Layer 5 of a small transformer language model trained on English Wikipedia (10 layers, counted from 0, width 128). Numbers have three digits each and are written without spaces.
Take only the direct path to the model's output, skipping the later layers: a vector added to the residual stream pushes a token's score in proportion to its dot product with that token's output vector.

Output vectors of the tokens that the questions are about. A number n stands for (n - 500) times 0.0031.
"ador": 502555697623459612499689536535620579543302528299632472632451415737284393476515328644620436421486270355521446261362552760500519568305261476556552366402595388455756546459507551474494278604349486623564488526472561696639600635829461321371378497428466399438505330852538357397699194401515478722680551338520599544356510267402594425296250388239519304503615500463476398561524406516468325414573
" Succeeded": 790642754671514784546517304655509449657386312352609550671337772552690174671472606591453211760346367517638362381520671822607539418398659623380406244434376665329745277185649306555576722477896767640553603730109684476786401322577593509151407417367359452352422222683353456444708426612786488675500646069138694420464492262664477678306474599400864143457740597345462620303563228081747509365454
" (age": 429533567693634356363691421528785564482276347463272395574479753676454597515685458831428502557531339491557538304502425400558583431520551563775686461487486659497664566553341397599492406500694771429688674539461591377627510338505362519278494473406504590373581594593369446565691643806709359461558456306276773437599480097492403508511109446407445255814541257490490443387548419379722530443740
"ode:": 627509574734461673468461546534530501443465336619658666718575430457563571618660461630620373531386499607539661188615512428520696551623450610567397486513394370348431227343224475408589574643458683229572601746262514654427404610684502556489603546261518178445346404783534409667594605622699515538422562382334563456324710341373601661447416617379470535641698210317462497254629501284648194292551
"ided": 644505450359293679459542637382643548455670523326348533486579475337613276539352322618408441632408543363601442301368627549498572395453571620499437360545489511396664506398433460573489336712379551602684567623263494329525554474650427646491345463283466435269424466573392424646431507735472421580544276506605549738686493370644415455720372479320688316515666507334460618435613450565614364288504
" Dire": 636646484499596578601323612552557658477424442478438543713424566564459498705537350601774380511358519634567387486523504553550563613301293696369452486581422643404565490533547553564419422590527590430439509593377629635668532509570515498497538444431497404431486318645479368490670399403702419486594391268347712590575497465463562449476222601460413404550433494564462546332538566455653491532247
"ica": 525394325537388681606605539613413559501307497647548584456581444663514448580389517497476715473548618417474698278497478517483660537448281664643476257503601442693440497460509212547428492518645688555807725519526515619695562566626776509592433327450583442498637705622552313453591549531549431555628595435409443645447738523530537430561481520244626363524655306400496479438527396217539509378595
"ents": 926601521473414444278452431567557688429715181318341574529580333431439555609477397387415354657470422327542253283570498784547502674383435386610692472503630396548461679394336187525587467629510536576585771369548587538464514441763375563362596145699491516326542612653347464372403525660296291588620728332447471454460852555286341367477474493408525479670376279510498862331589316366429606383464
"ending": 676433517330651574387517497459389471798266359385491532578441449435355461528435473371739309526327413506539475330537589576558556592407437504539785543626484449794457501601523465708369409503597582743614577499560535374563498375592506703529665464495451556490588543648464339490289571617290419597350493329603538695783510484499493509346457470481542310455757282461449857502378217458696486067348
"–": 554460408452478372475404445421413489522555526360417506454494455483414543465350465456533626576427523355499652454514527561515508569501499534550362476398528505447522421526477463554697558499565292348571582571705533416539485463485701483520488464507347471560425528419242591603567599553489559501518441450572538596524350369484620445491405455614436393567526574518513508691467496456534557612468
"als": 502564540451607638457549494394454630327595512654538636389656177745643543691531502477521440791423306509522428328449634418521360749594495488508550532699523360480554683401607462413655442620754609390709483574378610461360535354417629550361436345337569705642345514572671391499469320391595390563522544386581485700591452549264407497465655439499467351420515396424488785484439410651561432435652
" well": 659409530409393582480651622466605655668477466391362796411595541478516478596573474449547557488642323237530374492686572567518547618307414531628578628532476565408489429427614526553532553555517485768480425530346607451607580558508564566421396374478587495439421531549401358570434571662496300599504446618533671478466675302574495537569481528434584438588513619229446623351598428360718388232388
"erous": 567467563431572862581495590730599657645489181531614577673671432467514326472748427263285372547305314315576260211533590499493646406347654541543718464220521454588459523438531404701589493483512416467374554430464505656599686442671638376193419294548529546383497492759392288479522468672386360586534531535504637662415718479504695322424375692239798569683624310538493665275762444204453130281539
"ation:": 663361430702689632554714360739785567511401363490549481599640500591620640469565338413461265461616362623513399245403371864532452713533411614562559361150193366268571363604369522551664481735419717393646684750578559503485570534496621603485525318189597269552348273602637322584487336339422442586679604365538562213418457393369561470520652619364540480616331334370449600267527583636721256449591
"otal": 645539638600460741658729407515684613450334586473515587640558422508427660687794523367503529692494276721486513196702501649547331619409379589482722508713588382514671375586461385405675569530608669591690603502579513564519603593601682356296400361168281428206364473700573271613707389510502511668702468671490540648479624452556676693438443473609677542435606359679481533440672310465716424321516
" Empire": 522542436687573796561570480376551622672390475396361445436465528469412334730623447655480455640414351575549421458608422523554580442431550591431467402486433425304482444620496442417550637608577515436528552639539651579600462477675647534485521469453433426380586321515501472505576345590573310482469598406375764548450618641297481442342534454409658196528527467333467535612495410325393526663483
" stage": 450436494763623579415444498573517593596482326598484601524604433473400475460530582475498484507494393588591382477570503559513370621389308584734591534419453576532506555431242572590485346647554387490763526672555525580664456446511588527349525408595536327378446270367472433553620314754467349553555663628305618545470674509353402362453281609529465359628520370449467524417537498204572450619437
" fight": 546481684580537489507573431522552662585379502379427565403539539515381320396564446423649454591451338455535409494541581548583623465378494630518575483483342470428694524432543468439553452493587593673687410520489451535662712443559612645371474483438505451337400381512533332514702425556535450534511746575396777617557512453529462507613459438586402232707715502467478460441663442359540482543388
"-year": 566540438483628494593368603318496588518276448519312416673366558502477433532593609500660365395360337422578528411537583583536271637603560659342763513530386614302514289276407360446533438538764388764445809650348632500672526411603763452344538248386376361445459443516378449669403608641604487676446554397390596685398498327488400408379407422693594527681566479653476560522593379459539453554244
"sylvan": 724643462427538427794504794611500560457641629618279559656686611739559444422643318585444506478382334696668280162505521494548358467468252561640763278390506613289689450616413367439594766704402602672652633683651589499543663419559612658223415466349276523494604473778475466443413462500577416727570620391295727745276659360387528484528303633262730506729607318479493669227485411305443385517554
"ional": 450430506424449536374486582465490548605481488549560541719500538539628523572405256575445597435580565457520476298540666718529533614437489577968468564537463736451593476386613288514334532735614659377717465428449613292443518428649651478143475267380684449666435580660607277423790690403447313620740676406228552618349624165438623450361281468483651472420356450399507325233415403211600273189311
"itive": 794465426607473641479541471457693706362699555683647330604444492656388476686682590543698571430627535225531495200618436408532481666512650573453632653656451590198775557477396423611537438654735312551658371461641571566408497497610519592283531362533444450354503501555446251494530471443336578633669450329523792691369521405616483303274496532442543560828417424580472640351565398208519291305587
"fter": 483681431589605550646784439521697631421485281472563658494592542541346390552435543498375294545353517458514125321486411737507421490446546783546726609671513696225422490436369536583585484467525361504565385603427617615589338461478608777369546315458457491416599443696255220621563362469184345559436751337548627584444659186662572758547607767467802325623725481436468625411785568397582372357437
"bert": 498583356536665436594447600697671670515500468625375793553508630484202420548408390497582346653466414310539229264607439636488393307237596485644747486405740522456439369527572456595411380506412690642420596528509487653757590517594699583501579270512335509319552517587457467654298302381789467629366488564465487551304725320448496747486553561301510413548530516475494534475502558434691428644333
"ails": 782461422665628609480641414479655634355442336599419596599588569534468268546705546400648577717439332487523336246397528446521425703612509511463535343611263382440731413584548562521652472497545586476658549679402684564589396581675455622442595368498636497395377558481485596427307418648466513569743519410479501532436612443414336654722301419589584282469753494362432608594496381644731253257596
"ography==": 769559775524332604611595543599655491869331621426591413626768760712286258786681514561710242740520475650576465209670510684530608669545763741478472596456490498472429412437381507603534711406516880745824554578402549544605809288706695753209550558612479498154478399702703431547560519521873517714307899099206671850478818362515364604697371669480699542440360371504406579183481531204434612448667
"it": 524457362525655464506571313531576588350570498472612497486313490492518417709569538518620591648558482301492588369558370356490510558620620521488618426615638395411497544522409442528348353578445376562499447429610454487323540479472474496483609551601508563535486518545622218380353463431470606287647320596566412550695490640570498400430417469377511598504616430452519451692311683457545495394640
" Preceded": 470604454782342790746553680454672570417336495459257491569372559682666305654451595647588377647672171519614374375612677657572593554384493556423384409532584399468602429568630470329633682462751742540600688689318677404654569458550574686237554430343305531299412476656404373397545360454779352625596513165424608592506395358434368712555451690597682358359653406624420661338366612404564338411339

Output weights of attention head 1. The head adds the sum of these rows, row i times number i of z. A number n stands for (n - 500) times 0.0013.
o0: 499492459700641517366546487370452511561486407560473653427376438324540531426737535350389288601599525485388368389557459359480573378531539380426448579417536600511169402430166365656623509292478570630447511270340441520400657442526636268614617609531692356685236515501562650495533507545416358377604665594448553451630362434672433542401678638759449468782568454368839458556424444561552521561471
o1: 576688269457172541500361361761463478378514601419688606435445571621487698334425647719365472580644490395460494323674478695604543353613692631529652488349470658675714698382647441627547552426391610535443522492588571345513574453379640390397500845420465344614680616426302377274521560355740663751248573593444553447317405640437386502424325801447713428428383459495753519547454390652404552561433
o2: 364300734502610362390648533572391436512640550489519653550565411344631408464520603447555430503643292351579444547504485657498335592562519646580459399455377506279597429621211666669397606383350491638607362437450424313482333511489503415504650441413502390586574465525562492417471542611440447566467612530586559478605619526515337510624587352467499478606480664475494490392572551529541360268478
o3: 529348527372277284582492358493454397565441433166514284685443624619472732540450512447336631401308481520341434564574441581349500575459336358654476462386612757551717497426695521470638489534590631438342356477620559382634608763609512407491534335528505378636659399516273440443324531414428632411448347397409410497448585666345712354393335553272648522445418583355414384505591342552442402630464
o4: 647591317391390534389406406529534505592609402551502455743433540716668626393117372541573425562574539352436476228510490409392386348555426442447473606524288531668465545499585464363413587395637730576675492606477577491466611423577468500733512675511415383385472465525526389658512539444565701485223449446432519558303554705420340535378449631453572478508582624556230357352350530565635301441506
o5: 533902544723383425472465350389501519572545612529311377258661449599454382356489689535721519587810404412670453518407479579400473421478599530443605669586329430487462348656575401431573587292466426708621539514524564625570384390659296595582412509487346526375689581563530368383534544505601555310364448561389554568326453654381502526757615520472384372578500502556362556696558586523367460338571
o6: 446537450494429421383311472367346591553194529493552431468562563585385473580676654523593659538378716466364361469547480361421692556394733491322570598377451419689527395604709340297528425468622599572462459494477351329523405569517486576512402570652627553482507588463465492610606545600405349338476334468534429363488400640189578412539540586478445543437382494447587502540536301599581627385487
o7: 644510572674583405595527425364562730691678429731467594440566503532308632497571522647543349474740351463723528519555437732841377560507628398426697539542493346571537444392591509526460297397422289571604378362335669626607568315514353509447537462432559516357630610120400397386386556398665720514614389432468662391445346675723530585444565573605721319579480420658729427555360639363523492419474
o8: 690334558254463600565378506666769507492683343577490269662402547739588676414291538623373384504764409436504722386453511566571377383660473373505484360496378764589705719462400338656585454431504399512450387407518733559570699434678545606576561438334473486482674515539563285334240630300477587711466540357517641603494669682579538572380586459282588454348409566775489432350390492506384342515404
o9: 471542633605495524746433414581364573369477551423543593290419605352587619652703574407422782633218366557501437446487623381478441483462526322704707549403623443555558644457572464557623793562438450292562556549542498279445646828467505438436276390671551485807439504577615514251510469608633409601764394604608481539456490479301619409618516517274867591451418548549510502424413270629236394657582
o10: 875708546461427481703390524754599430272627394355760485206459448082396077554271505364725542686434572356554440534315553585516517373522327324523358270521420552551490487455353416403579733609238311536445607384613526570524305359538316570661492474562458573509356518493728448369355571539640552830516477518724572656725743430757472693838451482337572466431285504691529532235352572486499307435700
o11: 515579394636449685527628512378599384411377406489369577391632517323416574582442614314389646586392490433397494642288418562421571645524333449504405506398614476422415393673387528433518364463488399287454642510517484526531564414447372387540436514752558674717184464483535605409593461428401454441617525598519391532471453421443636450622481452540399424531478388464462680629587481567374541524555
o12: 834688398442594490538605642591341407386478480552500913549383419198397604671385480418292385553346700447479463371557501401514596516588418566511434475303381365515520508343460546523355558566425427125584457443432646335680678242395439523445410569693358428699227516227380490422272543441791776711407498596519575492242641377297295586431539772499487498531398450547506483322427484532710302680457
o13: 334620383668379638506611443514499525599397476609369631362437570352744630601464558453609481575503640495538491395480571254492575306490462784444532724556396465446443583418951579461454468441505656431408629733443532490458373655377453493766413543643417550105608537654606502516476495608587404494401479517480456580290489514359470515479582638506485591428738703400314494608553359548538611505558
o14: 457219441236430353342577496613370682613545444583676487604567585542674470553639480560519505560485409583691416462566660460653344477364528690409518364578526507520737608435561411440488553327535631564452462402627405497320325742494670542427433237271672533559449318638454431429433500565495393599533547541506506486356652681656460540517474493522678544360356726284329463426428435482492688489397
o15: 567548518610563661554665593335703367559557476476275557372463523665330650477577567644374647464497553557382505620420561693488551685550739396490552603501624458442455677493488490605475226523505545496515608557510591417428677534622444468473477637688621559607444645382442469428645503429513527206651569379422465467427419416458790295338469423450443604525531274511551546678378500511306572519548
o16: 562485618382680464572449670263734399714547462696493457653477561456441666520452475589606333571562474475628676530508695257247282688546416533591392980689462656356450315509112368617548538380590482708334483662478540269422645434458504186472379624379483248548411474598840532561465643411436352364476608188537276583690559199646552407567547311523957474591448610441465409230439598574657383505379
o17: 525368452331549489329231400662422594387388346372663553567564544516445417448614628551731447487267640454297406382354533344337402459401489578492581477447500570501540406644486538423698472617348386546523462511685388417497424602586485425473447437543478412518423295573553489427354534674394335483547401530540474472582500727357544575576450591470488518412328570444517608263505312552482459445330
o18: 509329510540879403688523455468690623458508557543831376600527431493508449610804369439257608376367344631622370416509484693989397385457472337582511506465594476395630482481578527577437446679564334438624247428388546594327433464518470459275474551359569554535557451433491583465323402271639703761611211557692495372681275427619399649600613500475789535451550270467751447448489515408407381358658
o19: 541413444582614569367708271338506530755500366453389637686470464183783312677167676229419380516437501302568373468389512514556713475843426738611524620354359512640129370819538486470349618512384406465595318468277378265617550259266561389471613579915359549470277481423356664603261485682474192635394677672502477270678474455529601516658576545436901371538446739257467564339532396469544478619400
o20: 444319696690508534525717489582449292642386389435431401566545454435795726495416460579361384612531367364500570638449428498497631713681400457574481458449696580306628689627500580794334345444490647361665492515463546400437539705641420647453402516623503495532522538528465522393418544311465615407627583379633627525446704520403551471499485220355481549484500494353414581553720587649481558553505
o21: 588510499647335409447560340602571522340493435420550329654473491395618277528297631287532571576589326357461447486431317532549558391640452298484325222420530589562382519634302537482444521436369455477404459497482443615566399447579476517635596517380405534392662611455537500537493504624341510596403421540696672469871573610602366452444530405413170438552533546561357423495589514435510402282664
o22: 568501488402694494613301342671692604518684370285335259774629459536468392611296116269287439277306588577509593461525282539564674394519299347704499568536581388582284281734890643388559561769627354423618350693388533628584593299664474622514689522770246708320481390581371506695425342543313525693460126328549409460709535469474596577430423393496494513488586351480209516509603784441629334497414
o23: 547688451495575561384521430653319411345544630376485388770349575757465299386572703600661852467654684535543357344402535551574505504663618609562692774305287528689473522339435455421398410432534349332588512528626588416486526288439574290491624824399403495590449700319533581532610613513352319521447446517476433479766367353544323506484588605558720531447587384522697497409328379558446367461588
o24: 532564505491589594474714474515797629657730421656530513487533427560508304458420650394332416488608426483584443524393513592730362542500419525459352416505466640499514419449367565506481420437473570535500545386516533603385436467430529490526664338437525554568373466516599460402409523518561365563489481697544529576610532534650629555598507440491508466521514527411374451476558425389488501433748
o25: 449315590803469535486648393528403470442561562660468645511496500120586614551506525252336599627447380621540462517612215499771480421438248399598546407383595305576385538518433587446389596561576622380637505513394484609583481632385483422437581509533655603542376511439360624456728394547488709532618496548613561510522501578447359519438584651739269496617679521383572423643665594618550565439630
o26: 413380533417545543503749516487720294552618449309446576660563676490641761482347601415256564452375394501538516374473518771556516937677451596619506644342435537551527617504481644507510258469551431425495441503612711204453498411491575412482421515475622410667534511565516389235311541436468549455500623350331396453540597487330663345461466532256757463484556487381374471539465488579406528432480
o27: 568662527510523708790496510577681333289561546136415413184445512342531300458536499480461656429522512526567447572416539638376539645487636360494498587477575617428377622403527298631537486525438405545349632545702774483348512386640495470596354630472513538558440550524512487276543614589660522414646530433393415612473584189529778454681660463374462633566564210472505578646361564551231560574633
o28: 386552634399751333484313638398581730571377555781609742500458505532231489485720493444632446556437650488586353526514586566777390511505823516458565782739501414310701474481398601437661413517419468493599246660538639463686418227572356467275473535277600383484461362459579641552501417540401587542490201420469421352569247555636313466408566410655468586451358429538647487465450548363661540409539
o29: 418470398619478674477442641398547434478445442575244398507466523661479530457406428530517433411514607536326745537682487317290690349535459662499387401596606447480247593583527576594556449490587551606393546471346525718570682581428555488600488501755365513403470558641401570526437407437336491489467571392521492548407455473568606511415539408412524437560648405603441536410551595389752530596340
o30: 596425469409574498485485576433520542580495347684586646480280508328619536587549459599388280541487706587539555302421601312549456162513378575629569457541478411519388538461688398432441518514478561551430516541415440504380630530392625419576439626710457317354437473566546465559172502490651560583442449309458464510460562441585448543400709610482743614396595582343567417352338413577642497556335
o31: 477568403709246603453647392575501515511604680512397561368594459371558478460330719499512643641623352465542307478477301752638441696583604542536549546464377395651582573507639615418453497419468594402577679506487513607567358475389481360522689575388443738463531522511250475377730499555525550381362437618380515375266486614462405453520462833709318384598557501509494521730507519509408650510627

Each question shows a token from some text and the vector z that the head gathered there. A number n stands for (n - 500) times 0.023.

" Jun": 508563540417427454421600377541403589613536496574402474604560550389413448517607579367518601543489
Which three tokens does it push up most, strongest first? " stage", "als", "ation:"

"ouble": 383490495624606401444323625348712455481606580298440823463556397690730468563399514447487615655396
Pushed down most: " (age"

"ice": 387655412482515409506640664367442456651429390731414499552232516444530622396383580550671399549424
Pushed down most: " well"

"ings": 444455503426446503518613373338412549670563464634496308406432525410479464513600594515717451488604
Pushed down most: "erous"

" D": 375429474496532448428505561413439619642512450597529581433478546400569246511425477409623697575346
Which two tokens does it push up most, strongest first? " Dire", "bert"

"p": 335472556457428540342537689457859456556380453452620423437479408556554537544258476772464557510344
Pushed down most: " stage"

" radio": 563541519394397515488599493486452597515571417593518416468568555462477481494524520551517497499477
Pushed down most: "sylvan"

"h": 358504380470501742650327214536568459202601619492428508335224384505384550474277254623498522332565
Pushed down most: "ation:"

"ter": 350512413468586558432608364606619503660574232629515398543598438312782587334428565736580583552491
Pushed up most: " Preceded"

" separ": 521477543384396519485603444523509530496511496556499439547505518465373455515555486501547487540506
Pushed up most: "als"

" children": 576547567490348476388558352612606605606611464509418395450578516502333656470760535550400478560676
Pushed up most: " stage"

"er": 413338536453334467492598370566566592600562525464454472743602380344628529566492463536589348457506
Pushed up most: "ails"

"z": 463717359534550533362379528608762635644435325479353334454440464635508658536614606705315522368614
Pushed down most: "-year"

" were": 488469534428358493441589454589556587570491414613555411547474590488457420480554528488613509517445
Pushed up most: "als"

" L": 516454461452494453579663528478508569518528514537430480541653511562596533524512521436485501528411
Pushed up most: "ending"

"he": 581447574566336508549571485574617600488305451591482548483535479569391607512436565727562301339494
Pushed down most: "bert"

"aim": 346566527451588647423483490307675620499399447361270478504460420747652763641491491490471373307756
Pushed up most: "ails"

"able": 543365573593307456572409428490447511346399683500244583517369578619489274591646319488410374364521
Pushed down most: "ography=="

"vers": 417474715416432322307589608423595380598277655373551577812522555513584376578442640448626374478359
Pushed up most: "ation:"

"erman": 285634426457790521501629509299447382583673551342569500289465410421665386448424386136543584736491
Pushed up most: "bert"

" F": 643331446343597533459477547352521643643512351509630626298460439451572435520434375517555813597409
Pushed up most: "ode:"

";": 520381529439367511488681452484478516426487521541462416643405497435410379543568436426615509549455
Which two tokens does it push up most, strongest first? "otal", "itive"

"ot": 446330727325613701616547368287513402514578483378462687332776542599649385556357471295670412419531
Pushed up most: "ending"

"l": 328635572502493534501602347587235439535559703672417365576599431240410585538404673565524387443705
Pushed up most: "ional"

" 2023": 402473444439442550477687456518313464426530446660408330552441545286571492426526584533549550501562
Pushed up most: " (age"

" was": 501430504439388522456571445522488570450563450603490392487512555506419369515542497513535550521488
Pushed up most: " Empire"

"v": 487374408673385448636332445574514545388430606518214670439302462622569347518580258567401448382516
Pushed down most: "ography=="

"le": 522556502642541536565455259493275570609605411513291494295616552476544413392564582502406604435637
Pushed down most: "itive"

"as": 339354528357569473596367322385422463578624569392563542291610553432592240502545421337528524532486
Pushed up most: "ode:"

" inter": 429540522508345444392619599579527509574534599558426479621652597383469367590411637572505492542418
Pushed up most: "erous"

" a": 540421530459448468457611504402482549500496476569487420505543528480476403544515494458522541532500
Pushed down most: "sylvan"

"'s": 599348469458417382473372428545524727611519505538447504340570648452424437488608427543273591560373
Pushed up most: "ica"

" 9": 693708445353613547414595528403526596689413348563564333373505428520275622537445479466501538485611
Pushed up most: "ography=="

"ies": 486388506585440442391564604429513567423280540544376434557463631611638366478526548551362440327463
Which two tokens does it push up most, strongest first? "ador", "ents"

"ach": 368502590681341382454530543500417428480356591576566426678570422472467655709401779588628363369537
Pushed up most: "ional"

"8": 679554651490477300446577446464309492601461616467549477464714525497277735464724531298524450590600
Pushed down most: "ador"

"ah": 341584437363667574636573429312702328632503526398382601383343302517514450414344295364798394464481
Pushed down most: "ation:"

"ain": 336609587569591470282613768341663425603341565510544442539533532599472610738341670483477397412481
Pushed down most: " Empire"

" Ch": 535553431481273439545516400640454646709482504614527519506279494303300515386567560730592492510425
Pushed up most: "als"

"s": 441408575464348465316462479551748672608403464567543453390306562548323449527472504747516368375514
Which two tokens does it push up most, strongest first? "ents", "ador"